Layer 6 of a small transformer language model trained on English Wikipedia (9 layers, counted from 0, width 128).
A neuron adds its activation times its output weights to the MLP's output. To switch it off is to set its activation to zero at one token and run the rest of the model.

Output weights of the MLP neurons that the questions are about. A number n stands for n times 0.011.
n18: -3 -21 24 -4 -2 -19 -7 0 -4 -7 2 -7 22 5 6 -25 16 -6 16 -8 -48 7 -19 -14 -26 21 3 -4 16 1 -16 -1 1 -20 8 17 14 -5 0 -8 11 -2 46 25 -3 -25 -9 16 37 24 -42 -23 -29 -19 -23 -32 9 11 8 -5 10 2 -5 15 3 4 -28 26 5 -10 31 -35 -10 -3 7 -9 -13 -27 -5 -19 10 -26 12 38 -16 -3 -5 15 -8 -17 -29 -23 -17 18 2 3 10 -1 36 3 -1 -13 -6 16 -24 -12 -32 -6 -9 -29 8 -12 -18 6 -32 -4 -23 22 7 29 1 16 -9 -11 9 14 7 15
n26: -5 -1 15 1 12 -18 2 8 6 -18 2 2 2 -26 10 29 22 12 -15 -28 1 34 22 -13 -4 -25 7 -15 20 -3 -5 25 13 16 21 -9 -6 -4 -45 -14 -3 -12 -6 1 -19 -12 23 -18 -17 -9 26 -9 -24 -5 -1 43 17 6 6 -17 10 17 -31 -8 10 5 -19 8 0 1 17 1 -2 15 -18 25 -22 0 -15 14 9 -15 5 2 20 20 -6 5 -7 -17 11 -29 10 6 25 -1 0 1 -20 2 -15 6 -3 -23 13 -7 -7 -9 33 -24 -33 19 -13 -20 7 -19 -28 12 0 27 53 -7 7 -3 -39 -1 26 10
n33: -6 -8 -2 6 28 0 -10 22 -5 13 12 -20 1 24 10 -7 -6 -31 3 -15 9 -17 4 7 -23 3 -64 12 -28 -26 3 3 -18 -17 12 19 0 -11 -14 -5 -24 15 -11 -4 36 -7 23 42 -9 21 19 -27 -16 8 -29 4 -2 -10 32 -2 -25 14 -1 16 -16 16 13 19 -17 -5 -14 4 -6 11 11 -21 23 10 -3 -16 2 8 -5 -12 39 4 24 -16 -36 5 10 46 20 -20 16 -13 -15 -8 11 -18 -11 -6 8 -3 -5 1 -13 1 -6 -12 -33 -27 -32 5 0 -23 -18 3 12 10 -5 -8 3 -7 -23 -14 -1 28
n49: 26 3 6 -27 -13 -13 23 8 -27 -2 6 18 22 2 -4 -8 -9 6 -1 24 -8 8 5 -3 7 11 50 36 39 11 8 -56 1 -15 -36 16 -3 -4 -7 14 22 -23 8 -24 -25 -9 2 -3 -3 19 22 37 -11 18 6 37 3 -33 -22 -10 -22 30 -30 3 11 13 1 28 -2 4 -8 4 23 -24 -16 -13 3 -15 -7 18 -50 2 26 -16 39 19 8 10 37 19 3 24 -6 1 -16 37 -30 1 16 -13 1 -4 -3 -25 -10 -18 11 5 -5 -11 -31 -11 12 6 21 26 23 -15 -31 60 -25 7 -19 21 -27 13 -72 0
n99: -14 -18 0 4 -4 12 9 -14 18 -20 4 -19 3 -16 -22 23 8 5 37 10 -11 5 -5 -14 12 -7 3 17 25 23 12 13 15 20 -12 10 5 9 -7 2 -3 -7 -1 1 -12 20 6 -8 4 -40 -3 -28 -5 20 11 3 -7 -24 26 7 -1 -9 17 8 19 -22 -26 6 -23 17 2 -2 -18 -4 -9 22 13 -1 -1 18 -14 -3 -8 21 -6 29 8 -8 32 10 32 2 37 15 -5 -3 -11 4 -2 -6 36 -5 10 -12 -23 -40 -18 -28 -12 -4 23 16 35 -28 19 -29 -22 12 17 -19 13 20 -9 29 -13 -20 -2 -11
n142: -20 5 -25 -30 18 31 2 -12 10 14 12 -20 -5 -3 -2 7 -26 -12 -7 18 9 16 2 1 4 13 3 11 -28 -15 1 -21 3 7 -5 -20 14 -12 -24 -13 2 -4 -15 11 -4 12 8 -2 -4 -12 10 23 0 -14 16 -16 23 21 -32 -5 31 -24 38 -13 -8 -41 -3 6 1 1 -2 -2 -2 21 -9 -16 22 -5 -15 -7 16 -20 -18 1 -12 8 8 2 19 31 1 -24 -23 -21 13 -4 -6 12 -13 25 -6 9 -3 -4 -14 19 -23 -6 27 -17 33 -9 2 27 -13 3 12 -16 7 -4 -3 -7 2 20 28 -36 -12 -22
n146: 23 -50 2 14 3 39 21 6 20 -30 7 -14 3 -6 19 -31 -13 -9 38 2 -5 -2 23 -25 18 -2 -12 -10 1 -14 -1 22 -6 -13 -27 -16 15 -7 -5 13 12 0 -18 17 9 4 -15 18 22 -12 -14 -21 7 -3 -22 -2 -34 -22 22 -3 8 21 33 9 5 -29 3 -1 5 1 -15 26 44 -14 40 2 -1 -20 4 -37 -17 1 6 -10 9 13 -4 10 -23 2 -2 -2 8 -11 -3 -12 -10 -3 -11 -10 -4 5 21 29 13 -7 5 8 -3 6 -24 -28 -2 0 -5 -8 3 -33 11 8 22 6 9 -18 -20 22 12 -30
n176: -12 -17 -7 13 2 21 6 -3 10 -26 -22 16 -5 -24 25 -16 4 5 -5 -11 -21 32 18 -20 -10 17 4 13 31 -12 1 5 -5 -14 15 -33 13 15 -5 6 -12 8 -32 8 14 11 50 -1 -11 6 -19 -4 34 16 20 32 -24 1 -11 5 -32 -26 -22 -2 -8 -30 7 -3 7 10 8 5 -14 8 -25 18 28 -21 9 -14 2 23 28 20 -41 23 -3 -16 -8 0 -5 6 14 -10 -19 -8 -1 -38 -14 17 12 -19 -7 1 2 -20 12 13 11 -18 -1 -13 -18 -9 3 6 -14 -10 -13 11 -36 -6 1 17 -12 0 -96 -21
n178: -23 9 -7 14 -9 9 -16 7 -24 -10 6 -6 -35 4 42 3 -2 -24 -20 0 6 -12 10 0 9 -6 14 -16 -45 -19 -49 -18 24 -7 14 55 19 -6 14 7 1 -1 14 -10 -2 -26 1 -18 -6 -2 3 -19 -16 31 -7 -2 20 -17 -6 30 11 12 14 -15 32 -1 22 26 4 -8 16 30 -9 -1 3 -4 25 -15 7 14 35 21 14 -30 -1 1 -24 2 38 18 -9 13 -34 -40 -10 6 6 -1 28 -8 21 16 -1 -11 -16 1 9 32 1 -17 -1 4 7 12 25 -18 11 -4 26 7 10 18 -14 -46 -21 8 22 -28
n187: -12 -7 5 -23 -13 2 26 15 12 -4 -4 4 -18 -13 3 -13 7 -5 15 -11 40 -16 -24 -17 4 6 -3 -15 17 14 35 10 7 -14 16 6 -12 45 34 -7 15 -13 0 7 1 -22 -21 -26 -21 -10 22 36 8 -5 -19 -2 16 7 -23 1 -4 -7 7 -30 -3 -26 7 18 2 15 -16 -16 -1 -28 -9 9 5 -20 -19 17 1 -10 -16 6 12 -6 7 -30 4 -35 18 11 -3 33 -2 -30 16 1 35 -6 10 -10 -36 23 -1 -7 10 5 -10 -21 9 0 -20 34 5 -1 -10 21 5 2 -22 -10 -9 35 12 -5 -48 -31
n195: 10 9 1 -14 -5 19 -9 0 -17 11 -4 2 26 23 10 18 -4 -34 -7 -2 17 -1 -2 21 13 -2 14 -6 -19 -5 5 -5 6 -16 -14 -52 -7 1 -7 -39 -1 -4 -3 -5 -5 -13 -27 1 -12 -5 0 -1 -16 28 5 -5 15 -6 3 -24 6 0 19 -3 -18 14 25 0 -8 14 12 -10 8 9 -7 -3 5 -7 5 3 -7 13 -16 24 15 -6 -1 15 23 9 40 21 -8 6 -4 -10 6 4 -18 34 -22 -7 2 -36 5 -34 0 -34 -25 -3 16 -9 1 12 9 -12 9 -6 6 -24 -11 -25 -2 4 -28 -46 -13 11
n240: -19 5 14 -10 -9 -24 -6 -4 -30 -1 13 -20 -4 -2 -11 -37 5 8 5 -10 -3 -15 -14 6 11 -10 22 -37 -10 4 12 -2 6 7 33 12 1 -20 -39 7 2 20 -3 3 0 -21 -3 -11 19 -13 -10 32 -3 12 41 4 -5 -48 -14 2 -15 18 -44 -36 -1 23 -13 -7 14 -10 0 34 -29 -12 -18 16 37 26 -14 13 9 -31 12 8 -3 -7 15 23 20 -11 -9 13 7 7 15 -11 32 16 -3 -9 28 3 25 10 21 -18 5 -9 -8 17 10 -26 44 13 -4 -17 9 2 19 12 -11 43 -17 17 13 -3 -22 -10
n251: 19 9 -8 -31 6 -8 12 -37 -31 28 4 -5 15 24 -10 -12 -5 -6 -14 17 3 26 23 2 -40 25 -42 -12 -24 -16 -5 -5 2 -3 19 -14 -8 -4 17 26 -13 -11 -22 -32 3 5 -13 -4 -3 -8 22 -4 -26 6 20 -5 16 -9 29 -1 14 2 -34 -21 30 16 18 13 -27 9 7 -36 -16 -7 -21 7 1 3 10 3 -20 20 6 7 51 32 -31 -5 -81 18 31 -28 18 -1 -1 -4 -7 28 -8 -27 6 -2 -13 -10 9 11 10 -5 37 15 -9 7 -15 1 29 -19 -1 8 -20 3 -14 -7 31 -9 -41 -22 -25 28
n256: -21 -14 -36 9 -9 -6 17 6 -37 17 -7 21 -20 -9 7 -18 5 -10 -8 -31 14 -11 -20 -41 22 19 -17 12 20 -10 6 -10 37 -29 25 2 19 2 17 8 28 22 23 -9 0 6 24 -5 13 15 23 -3 -19 21 0 -33 -24 -5 3 -10 33 -7 -23 -24 -8 14 -33 16 -11 -19 -13 14 9 -2 10 9 26 -12 -2 -28 -18 42 34 2 -7 5 5 2 -17 24 5 1 27 -7 -8 -28 5 -13 4 -24 -36 -10 0 -12 7 -3 19 -29 10 3 -11 1 4 21 -12 -21 -3 -9 2 6 -9 -14 13 47 2 6 9 19
n279: 20 -16 -13 7 -34 -3 3 -25 -5 -19 20 40 15 -36 19 -14 -1 -7 -7 -26 4 1 -10 9 -28 -1 1 5 -24 11 -9 10 12 -21 4 -6 13 -29 -18 -21 -8 -9 28 3 34 -10 -23 -11 -5 -15 -31 0 -1 7 15 12 6 -11 3 -15 16 13 39 2 -5 6 27 -20 -17 -4 -10 8 10 15 -15 23 -22 -16 -30 -5 -17 26 6 8 -11 21 9 2 25 18 18 2 -11 -41 -3 -13 2 32 8 -17 16 2 8 -17 -22 -7 13 2 12 31 6 -17 2 -5 -18 1 -17 1 -2 40 5 8 -27 -29 -16 27 42 7
n293: -4 11 13 -15 9 6 -6 -6 -10 8 16 12 -14 23 -4 -3 -10 0 0 10 9 -14 19 1 8 11 -2 -8 5 -21 12 16 9 -28 17 -24 -2 28 -20 -23 9 -16 13 -26 -30 6 -3 -11 0 7 -14 7 -4 17 -6 4 37 2 -4 20 3 36 -16 -2 23 0 34 1 14 19 6 -1 -4 -14 13 39 -7 -16 47 9 5 8 3 -19 -18 -14 13 -35 -7 8 10 -29 4 -3 3 -3 32 24 18 31 16 35 -9 -10 -7 -36 6 17 6 -41 -2 -19 -6 -4 -11 -3 18 6 6 -5 24 42 28 19 -22 15 0 5

Each question names a token from some text and the token that comes next. It shows the activations a of the neurons there, in the order above. A number n stands for n times 0.15.

Then comes g, the gradient of the next token's log-probability with respect to the MLP's output, scaled to length 1. A neuron's effect is roughly proportional to its activation times (output weights . g). A number n stands for n times 0.0037.

" the", then " turn"
a: -1 2 -1 -4 2 -1 0 -10 0 0 0 -5 -1 1 1 0
g: 9 -3 -13 -48 24 -40 11 -24 37 22 -24 -14 -15 36 -14 -21 -16 55 -4 24 12 25 -3 64 -3 63 7 17 -13 -14 -32 -8 -10 0 -18 -1 5 -28 -12 38 7 -17 55 -28 40 -2 2 14 -6 -25 -26 5 -3 -17 30 17 14 -8 -15 -14 19 17 30 8 17 -47 -47 -7 -25 -8 15 2 -22 22 20 13 -21 -7 -13 -18 -11 -19 25 5 -8 11 -21 2 -19 15 6 -12 43 -14 51 -24 -38 35 23 -19 -8 29 -6 -8 5 12 -7 -8 -25 23 -2 0 34 14 -12 4 -8 -23 -44 3 -27 15 -59 -23 -43 18 7 -30
Which neuron, switched off, lowers the next token's probability most? n176

"age", then " of"
a: -2 3 -20 1 1 4 2 -6 0 -4 -4 -3 -1 6 -2 1
g: 25 -13 44 -27 -27 -27 -19 13 5 43 -19 -9 -1 22 18 17 14 -26 -3 10 -4 14 19 -45 15 -16 40 -51 -3 21 31 -11 -23 -4 54 2 19 36 -36 31 -10 -17 23 11 -6 30 56 -57 23 -16 -22 -15 -16 -18 31 24 -8 20 9 17 -1 -21 -18 4 2 53 -13 -13 20 24 -15 23 -30 16 -25 36 -24 -7 -2 1 5 29 2 -3 -16 -40 43 -14 -3 -27 -21 -10 -3 28 30 4 10 0 -3 46 -18 -9 -27 -26 -17 -18 24 13 -10 -7 5 -36 -3 3 -50 6 30 8 12 5 16 2 -42 10 5 11 -9 -67
Which neuron, switched off, lowers the next token's probability most? n33

"man", then ","
a: 13 -3 0 0 -10 -1 1 -5 -7 -4 10 1 0 1 -3 6
g: -2 -33 -13 2 -9 7 -19 -13 22 -14 -3 -18 -11 -16 -1 22 -60 25 0 25 -23 21 4 19 -43 21 14 -1 4 -3 0 -16 12 -5 4 -11 38 8 23 5 17 25 -6 -22 6 -7 25 35 -32 12 26 -4 3 -16 -52 38 -7 9 -21 -23 58 -5 -26 27 -25 -9 81 3 0 -10 6 19 -38 -19 -23 14 -37 4 14 -49 16 -72 -20 11 -9 19 -39 3 34 1 -6 -17 20 27 -7 10 2 9 23 -31 -29 -5 25 31 23 31 1 45 -16 2 -22 22 9 -29 -13 21 -18 5 41 15 -2 -14 -13 51 -39 -4 -14 20
Which neuron, switched off, raises the next token's probability most? n195

" the", then " pre"
a: 0 3 2 -5 1 -2 0 -10 0 -11 -1 -14 3 2 0 1
g: 44 14 15 21 -11 21 33 3 48 -4 17 32 30 -10 21 -5 -48 -7 17 30 -8 -10 -46 -66 -19 -12 34 -12 0 -37 0 41 -19 6 14 4 -3 7 13 32 2 -24 53 -5 -34 1 46 29 17 -27 -29 11 -1 36 -28 -1 37 19 -30 14 12 -13 6 2 -27 -23 8 -21 23 -9 3 -1 -33 26 2 8 -2 -36 -34 16 -36 9 -16 22 -44 -9 -28 -6 2 -19 -6 17 -6 -29 69 9 -38 -32 -5 -1 -7 21 -13 -21 13 7 -6 -14 -15 -3 -1 -11 -42 -12 -17 -14 21 -7 23 1 29 -30 30 -13 -19 -26 3 39
Which neuron, switched off, lowers the next token's probability most? n240

"er", then "'"
a: -4 2 1 -2 -1 0 -3 23 0 -2 1 -2 6 3 -1 1
g: -13 -29 -40 -42 13 44 -11 -9 -12 -14 9 18 -1 -27 26 -16 0 30 -8 34 -7 -47 -34 -4 32 -2 -28 10 14 -28 19 -15 -45 41 28 12 44 -12 28 -29 9 -18 -4 2 13 -5 70 25 2 -10 20 -9 44 1 -37 4 -32 -9 6 -35 19 -9 -8 -4 -33 -30 -7 -10 24 18 -15 -38 19 -29 19 -2 -69 -15 -46 -16 -47 31 28 -4 -1 12 26 12 33 1 18 8 -5 0 9 12 -10 -30 18 38 -17 -16 0 -14 -11 -37 16 12 -5 13 -17 10 -26 -17 13 20 12 -27 -16 10 -13 26 2 23 -47 -19 19 25
Which neuron, switched off, lowers the next token's probability most? n176

"c", then "ol"
a: -2 11 0 -1 -1 1 0 -1 -7 2 0 1 -1 2 -2 5
g: 11 -36 0 -19 23 -10 8 14 36 27 -40 -17 -26 -52 -5 10 -22 -33 -30 21 2 27 17 -24 15 -9 0 -8 0 -34 -15 7 -12 -7 17 6 -28 7 -72 27 -4 -16 31 -45 -11 29 -16 3 -41 -7 30 20 -28 12 6 9 18 -21 -41 -15 6 51 -22 29 15 -26 1 -53 -29 7 1 -4 -14 39 -14 30 13 15 -50 35 26 -5 6 -4 26 0 0 -10 4 -26 -7 49 -41 -29 14 17 6 0 2 9 -4 -8 -72 -32 -1 28 -21 -17 -18 -21 -18 31 -16 -41 -20 1 -9 2 25 10 6 -21 4 -28 -14 7 12 1
Which neuron, switched off, raises the next token's probability most? n178

" century", then " "
a: 0 -3 1 -3 2 0 -3 -5 1 -4 0 -1 0 0 -4 -1
g: 24 -12 29 -15 -7 -60 21 -33 0 -26 -11 -6 -23 6 9 -11 -11 8 18 -6 14 22 -10 -6 15 -27 -15 -17 18 2 -25 7 11 17 -3 20 16 -49 10 0 0 -16 10 -7 -29 -13 -40 -45 -15 4 -21 15 49 3 -12 -51 41 10 -25 29 -6 -11 34 10 -3 -4 -19 -35 -33 -21 7 5 22 17 37 -13 -9 -2 -25 -38 6 72 -38 21 36 0 -24 -10 -62 22 -6 -10 19 -1 13 27 -6 -25 -49 -27 32 -1 -17 22 -12 25 -9 -16 -19 -16 27 21 -21 24 9 -2 28 -11 6 23 53 19 47 -9 -42 3 9 -20
Which neuron, switched off, lowers the next token's probability most? n176

" and", then " W"
a: -5 -1 1 -1 0 0 -3 5 -2 -1 -4 -43 0 -1 0 -1
g: -10 25 -13 -1 12 -2 -17 -45 -8 -7 -14 -40 16 6 13 42 -2 19 -41 23 -2 5 -31 -3 6 -9 2 14 -1 -17 -94 -41 13 35 -10 -12 17 24 19 -40 -22 7 15 42 -3 -32 -4 -5 18 6 24 -2 14 40 -5 -3 -20 55 13 -27 -13 -2 12 -26 -18 -4 -12 3 2 -9 44 -34 49 16 -2 -10 -16 31 0 -5 47 41 26 -29 -4 19 46 -11 3 44 -5 24 41 -5 -18 -1 0 -50 -3 -17 3 -33 -9 17 -25 -30 -5 -1 37 -13 11 -5 23 -7 19 -26 -14 36 -18 -20 -10 27 26 -1 -28 28 4 -2
Which neuron, switched off, lowers the next token's probability most? n240

" H", then "ill"
a: -4 -4 1 -1 -2 -1 2 0 0 -1 -1 0 -5 3 0 -1
g: 27 -13 8 6 -5 17 20 -11 -10 -46 -34 -4 2 -7 -4 13 33 -19 12 -23 2 0 16 -16 43 -8 -14 25 0 -5 -16 18 52 -31 38 22 -1 0 -7 13 -22 27 -24 27 -72 -6 -24 3 14 48 -20 -2 26 -41 21 24 -17 22 -14 -1 16 -4 -18 31 -30 -33 -11 -19 1 -25 24 36 9 3 1 -26 1 8 -28 27 -10 -2 8 13 -24 -13 9 24 4 -6 -32 -12 -23 26 12 23 -33 8 47 31 23 11 -27 29 -19 22 -22 40 31 19 -44 27 30 -52 -14 -23 -1 -36 -3 -16 -36 -31 3 -25 -35 55 -5 18
Which neuron, switched off, raises the next token's probability most? n18

"s", then " until"
a: -3 -1 2 1 -7 -1 0 3 5 2 5 0 5 -1 -4 4
g: -40 4 -4 -95 17 18 42 11 -21 19 -1 9 -2 2 -14 -10 -2 -27 -3 -3 -6 -14 -18 32 3 -14 6 22 -17 -57 10 39 19 -31 -28 3 12 19 13 -18 -14 18 -7 -16 -21 -10 -2 -56 26 9 17 -22 -1 9 6 8 -13 -21 -20 10 15 30 48 -24 13 -48 10 19 13 11 -10 24 33 19 37 -18 -21 -17 -7 14 -16 -29 29 -33 -9 15 54 3 36 30 17 4 -31 27 -23 -12 -38 -14 -4 -50 11 -7 -2 -16 17 13 15 -16 24 29 -25 24 50 8 35 -6 9 -24 -22 -3 -18 33 -9 -3 -1 -35 22 -23
Which two neurons, each switched off alone, lower its probability most, in order? n178, n18

" C", then "ru"
a: 1 0 3 -1 0 -1 1 -6 2 -1 4 1 1 3 -1 19
g: 20 -33 -5 -33 28 -7 -1 7 19 -15 5 40 14 17 -16 -15 41 22 6 38 -1 9 7 46 28 23 34 -9 15 14 18 -23 18 -7 7 -6 -10 10 16 -3 0 9 -35 8 -17 25 13 -23 42 -6 0 53 -21 70 8 1 12 14 -26 -10 5 39 9 -10 -42 11 11 -48 -3 -37 22 -20 16 -6 16 -8 31 23 6 -48 -19 -3 -35 -21 11 -6 -22 -21 19 -21 -40 6 -9 -5 5 3 -26 45 -8 1 26 46 -50 13 -17 -21 0 8 31 17 2 -23 17 35 33 -33 4 -21 57 -17 -1 -3 -31 56 -10 -2 -8 20
Which neuron, switched off, lowers the next token's probability most? n293

" re", then "ad"
a: 0 0 0 -1 0 -1 12 -1 1 -4 -2 1 -4 0 -17 0
g: -43 19 -20 4 -2 6 9 -14 -21 -34 44 5 -28 0 -3 -50 11 -6 48 43 13 15 -9 27 -7 5 -8 -20 14 30 -9 -26 -8 16 2 -20 5 15 -27 -13 -35 -15 -27 -57 -28 51 18 3 -69 -5 35 16 -5 -24 18 9 5 -21 1 11 -8 -9 -5 3 -31 -17 -7 4 -40 -31 -21 -41 -14 28 8 -3 -35 38 -10 -3 -32 0 -8 28 7 0 21 -25 -4 -1 16 7 18 34 32 13 11 -28 54 37 -47 6 -18 5 -24 12 -13 -40 16 8 0 34 -23 22 15 1 17 29 10 22 -24 -45 5 -37 -7 14 -32 23
Which neuron, switched off, raises the next token's probability most? n146

"re", then " de"
a: -2 0 6 16 3 -2 1 -10 1 5 14 1 1 96 23 2
g: 59 14 -26 20 -23 -38 27 -7 29 -28 10 29 13 -44 12 26 -41 8 -14 1 6 -12 -4 -9 -23 -40 3 -18 -8 -2 -26 25 30 3 23 -26 5 49 -44 19 26 7 18 60 27 -22 0 1 -8 -18 -1 -29 -12 -26 13 7 -28 -5 16 15 -10 -9 2 37 -9 4 -7 -12 -6 6 -40 18 11 23 -5 34 11 -34 23 5 -12 10 -54 -10 -23 14 -44 -45 -5 -24 -31 -13 -27 -36 -7 -25 -15 55 -36 -26 20 -22 13 -51 -8 -2 -23 24 14 20 -11 -17 6 7 -54 -2 -3 25 -21 -18 11 -11 -14 25 20 -21 10 -21
Which neuron, switched off, lowers the next token's probability most? n279

"re", then "wood"
a: -3 0 3 0 0 2 -1 -9 -2 -2 1 13 1 0 -2 -3
g: 2 -44 -68 -43 30 19 -17 37 9 30 -5 -16 -25 -15 -16 -14 34 34 0 -13 -4 2 28 7 24 37 -10 -18 15 20 -13 20 0 -8 -45 -29 4 -9 1 -28 7 -23 15 2 -15 27 -2 15 -16 -12 28 -7 31 18 -59 9 -5 35 -2 41 -14 -6 16 -7 -30 -32 20 23 -40 -22 -11 6 16 -22 -41 -8 1 -2 4 -16 -43 9 -11 27 19 45 13 34 8 31 46 -4 15 -3 -19 43 -4 -28 1 14 0 17 -42 23 32 20 -16 12 46 50 -14 4 8 16 2 21 -26 -5 25 12 10 -28 3 -38 20 45 -5 -9
Which neuron, switched off, raises the next token's probability most? n240

" ", then "e"
a: 5 0 -5 45 1 0 -2 1 1 0 -5 0 -1 1 2 3
g: -26 1 40 12 -28 25 8 14 -25 24 -4 20 -29 -5 8 -40 -18 -15 1 6 10 -21 -32 -32 -18 -35 -5 25 -1 9 17 -32 36 7 -48 49 29 35 -33 -14 -26 -22 10 -59 -6 -12 -10 13 -38 6 -12 -16 50 -3 4 -4 -38 -48 -23 9 -3 9 -3 -15 21 14 -29 6 -50 18 11 7 -33 2 42 36 -14 12 -47 26 -12 -7 8 13 -1 9 -11 3 -15 -13 12 -48 -40 -28 -7 19 31 33 -43 -19 -5 -2 19 -21 -34 5 -10 -13 24 10 11 13 -35 -54 -33 -14 -2 26 -29 7 1 -21 10 -17 -19 21 -6 3
Which neuron, switched off, lowers the next token's probability most? n49

"ly", then " an"
a: -1 2 -5 0 -20 0 7 -10 -11 -1 3 4 -16 -12 24 -5
g: -46 -6 23 6 4 -1 25 25 -21 -12 37 -39 7 -18 25 0 -30 -5 -5 27 12 -12 -9 17 -27 26 4 -6 6 -1 22 29 -3 -41 -35 46 3 -10 -11 -3 -4 -33 -36 -7 -4 32 24 -18 -7 -5 16 16 16 3 -16 -45 0 -18 -40 34 -17 21 22 17 -8 24 -22 0 29 17 -26 -9 50 -27 -13 -36 15 35 -22 -19 -28 1 -32 30 -40 -13 -14 3 -4 -12 11 -49 -1 -12 38 6 50 -48 -38 17 -39 5 -37 38 14 -45 49 -28 -32 -31 -14 -10 10 21 12 3 19 -20 17 9 5 -3 21 43 17 -3 11 6
Which neuron, switched off, lowers the next token's probability most? n251

",", then " as"
a: -2 0 -5 -4 0 1 0 -2 6 1 1 -34 0 1 -2 0
g: -10 18 -6 13 43 2 55 23 13 6 -22 25 -4 -10 -8 14 -9 32 -11 23 -32 -33 -7 78 -22 -5 29 4 11 20 -7 -20 -5 18 -13 31 -29 -28 4 -12 2 27 -18 -13 15 28 -15 46 -3 30 -2 11 30 2 6 -17 1 -41 -2 -34 -2 -39 7 -34 6 -51 -9 -28 12 22 -2 10 -16 1 -29 -18 20 -20 26 48 10 15 -9 -10 22 -21 64 -4 49 -7 25 -13 -46 20 30 -30 19 8 -2 -23 -22 21 -18 -23 4 -27 -13 -8 40 2 -11 -19 -16 -6 4 -10 33 5 -29 66 -20 -15 -1 -15 14 6 5 34
Which neuron, switched off, raises the next token's probability most? n240

" in", then " in"
a: 1 0 1 -2 -1 2 2 -5 0 6 0 4 0 1 0 1
g: -15 -4 43 14 1 -15 -4 0 12 -15 19 30 5 26 14 7 35 -33 -14 14 42 -51 -37 -22 28 -38 8 -1 -17 -1 2 -2 -2 0 4 3 -7 -13 13 -28 12 22 18 6 4 -25 -13 -6 34 -9 -55 -29 8 -36 4 -9 23 5 -29 -44 38 24 -7 -29 30 20 -36 6 30 26 1 -22 -16 -49 32 -34 5 -4 36 18 -16 16 -26 26 -6 25 -23 -24 -40 -7 -22 -4 -25 -16 7 -9 20 -20 56 -22 34 11 7 -9 -6 5 -39 -28 -49 -6 20 -39 -1 -31 -6 -1 -50 20 -27 33 -39 2 2 -3 41 -27 -16 -3
Which neuron, switched off, lowers the next token's probability most? n187

"ed", then " for"
a: 1 -3 4 1 -60 -1 -20 -10 3 2 -5 4 2 0 0 1
g: -36 40 33 -25 4 -5 -14 -34 2 5 20 9 36 -16 9 -25 9 -51 -8 33 -17 -27 27 4 41 -14 13 12 -8 -2 -26 -16 78 18 -20 8 -20 25 39 6 4 -13 -5 -6 -17 -13 51 -52 -13 -10 3 -30 9 1 34 21 5 -24 7 0 9 -44 -18 -33 5 5 -8 30 6 4 22 -5 10 -14 15 -3 49 -7 -29 9 -1 32 5 16 7 -20 31 -15 6 -5 -9 14 -5 -1 -17 -64 12 3 22 10 44 -10 -6 -22 8 3 60 -18 -15 -3 12 11 32 -30 32 10 -4 48 36 -8 -38 27 -14 23 27 -30 -16 28
Which neuron, switched off, lowers the next token's probability most? n146

"\n", then "M"
a: 0 0 0 -6 4 -1 5 -3 0 -7 -2 1 0 0 0 0
g: -40 -13 15 5 9 24 -31 -15 -6 -15 26 -9 32 -4 4 -22 32 39 -54 -18 1 23 -48 7 -86 -17 -31 -9 4 9 4 13 36 23 47 19 5 -8 -4 -38 0 -12 26 -36 -24 -20 -37 -4 16 8 3 27 -33 3 12 12 -44 -9 -13 18 3 -32 5 9 -14 -4 -20 -11 8 -31 -8 -44 19 9 -21 -20 -16 2 18 -25 -10 23 -3 -2 -20 4 -9 -26 6 -19 5 -6 -4 5 -61 -7 -7 3 -14 9 36 31 -56 29 20 22 49 -12 29 -25 27 -21 -17 -9 4 -31 -21 -1 50 28 8 -37 -24 2 20 -1 -2 -12
Which neuron, switched off, lowers the next token's probability most? n49

" Lu", then "s"
a: 0 -1 0 0 -3 1 1 1 -2 1 3 -2 1 4 -2 3
g: -21 22 12 -5 4 -11 -7 60 -10 11 46 -11 21 11 21 24 -28 5 10 34 5 -12 26 -12 3 -36 -18 34 9 27 -10 -22 -5 7 17 24 -22 1 34 -32 -18 11 -11 7 19 -12 -5 -28 29 0 27 19 -24 0 -1 -4 25 27 -23 -36 39 -6 6 4 48 -9 -22 -12 32 10 8 25 15 -22 2 12 31 -14 -70 -15 -26 19 -4 13 -3 43 -13 28 15 -3 5 34 -5 55 -25 -25 -52 -26 -57 -15 19 4 26 -35 -27 -25 21 -35 23 -20 -41 3 -1 28 -23 13 -21 -4 -34 0 -18 -13 12 -3 -54 -9 -9 -25
Which neuron, switched off, raises the next token's probability most? n293

"y", then "ee"
a: -2 3 -52 1 0 3 2 -4 -3 -2 0 -3 2 3 1 2
g: 29 -19 1 38 -2 15 -10 -17 -6 -31 7 -56 23 44 17 25 -51 -21 -47 8 -5 28 40 11 -25 52 17 9 -10 13 -25 24 -4 -24 -27 -2 21 7 7 31 -11 -2 -53 22 -28 5 6 -38 11 37 -2 57 12 -43 -3 -6 5 12 27 -24 -34 -14 8 33 -17 7 17 4 -1 -5 66 0 20 -2 11 -18 0 -44 34 43 9 22 5 -3 -13 -43 -7 -19 14 -38 10 8 -22 27 1 20 -37 -41 33 7 -24 -20 -6 -15 5 26 22 2 -1 27 19 0 -15 14 -13 16 -13 -12 -13 -4 33 22 -21 13 23 -23 -5 -6
Which two neurons, each switched off alone, lower its probability most, in order? n33, n240

"wood", then " and"
a: -4 11 -3 0 -13 0 -32 -2 1 0 -1 1 1 1 -3 1
g: -36 5 -5 1 -29 46 3 0 -15 31 -38 1 7 -9 21 12 13 -7 0 -8 -2 56 35 25 32 41 -26 -1 -5 4 8 20 -42 -23 16 -7 31 -10 12 -17 -7 -22 -19 -3 14 -31 48 39 -10 -38 -26 -2 -13 -25 1 -30 -13 -43 -29 -6 -28 9 5 14 20 21 20 2 17 12 -9 -35 11 -25 6 -30 15 0 -2 -68 9 -21 -33 1 -28 -10 -15 39 0 16 25 -2 -43 46 0 -5 24 12 40 -48 -3 -32 -9 -8 5 6 6 -19 -18 35 34 -7 35 -19 -36 16 -35 23 4 2 -11 17 -6 0 35 49 -23 -35
Which neuron, switched off, raises the next token's probability most? n26

" ", then "#"
a: 11 1 17 64 2 0 -1 1 -5 -2 -1 0 1 1 1 1
g: -2 37 -33 -21 19 30 8 4 -34 -24 -44 16 25 -37 -2 -6 6 17 -16 18 -16 30 -3 1 -40 15 -5 19 -12 4 -13 21 7 -2 35 15 1 -27 22 -38 10 33 -32 14 -1 -13 10 -17 19 -14 10 -49 20 3 -26 -11 -17 37 -2 -18 -12 -12 -33 18 -25 -29 20 -8 16 9 -25 -12 40 -27 -45 -13 -33 16 -23 48 -11 11 -1 -17 25 1 -15 7 5 -39 27 69 1 2 -32 -6 3 -4 -22 54 -31 -75 30 17 6 24 -7 10 -9 0 34 -1 -5 -6 3 15 48 31 -20 -21 27 28 7 -39 3 1 23 15
Which neuron, switched off, raises the next token's probability most? n49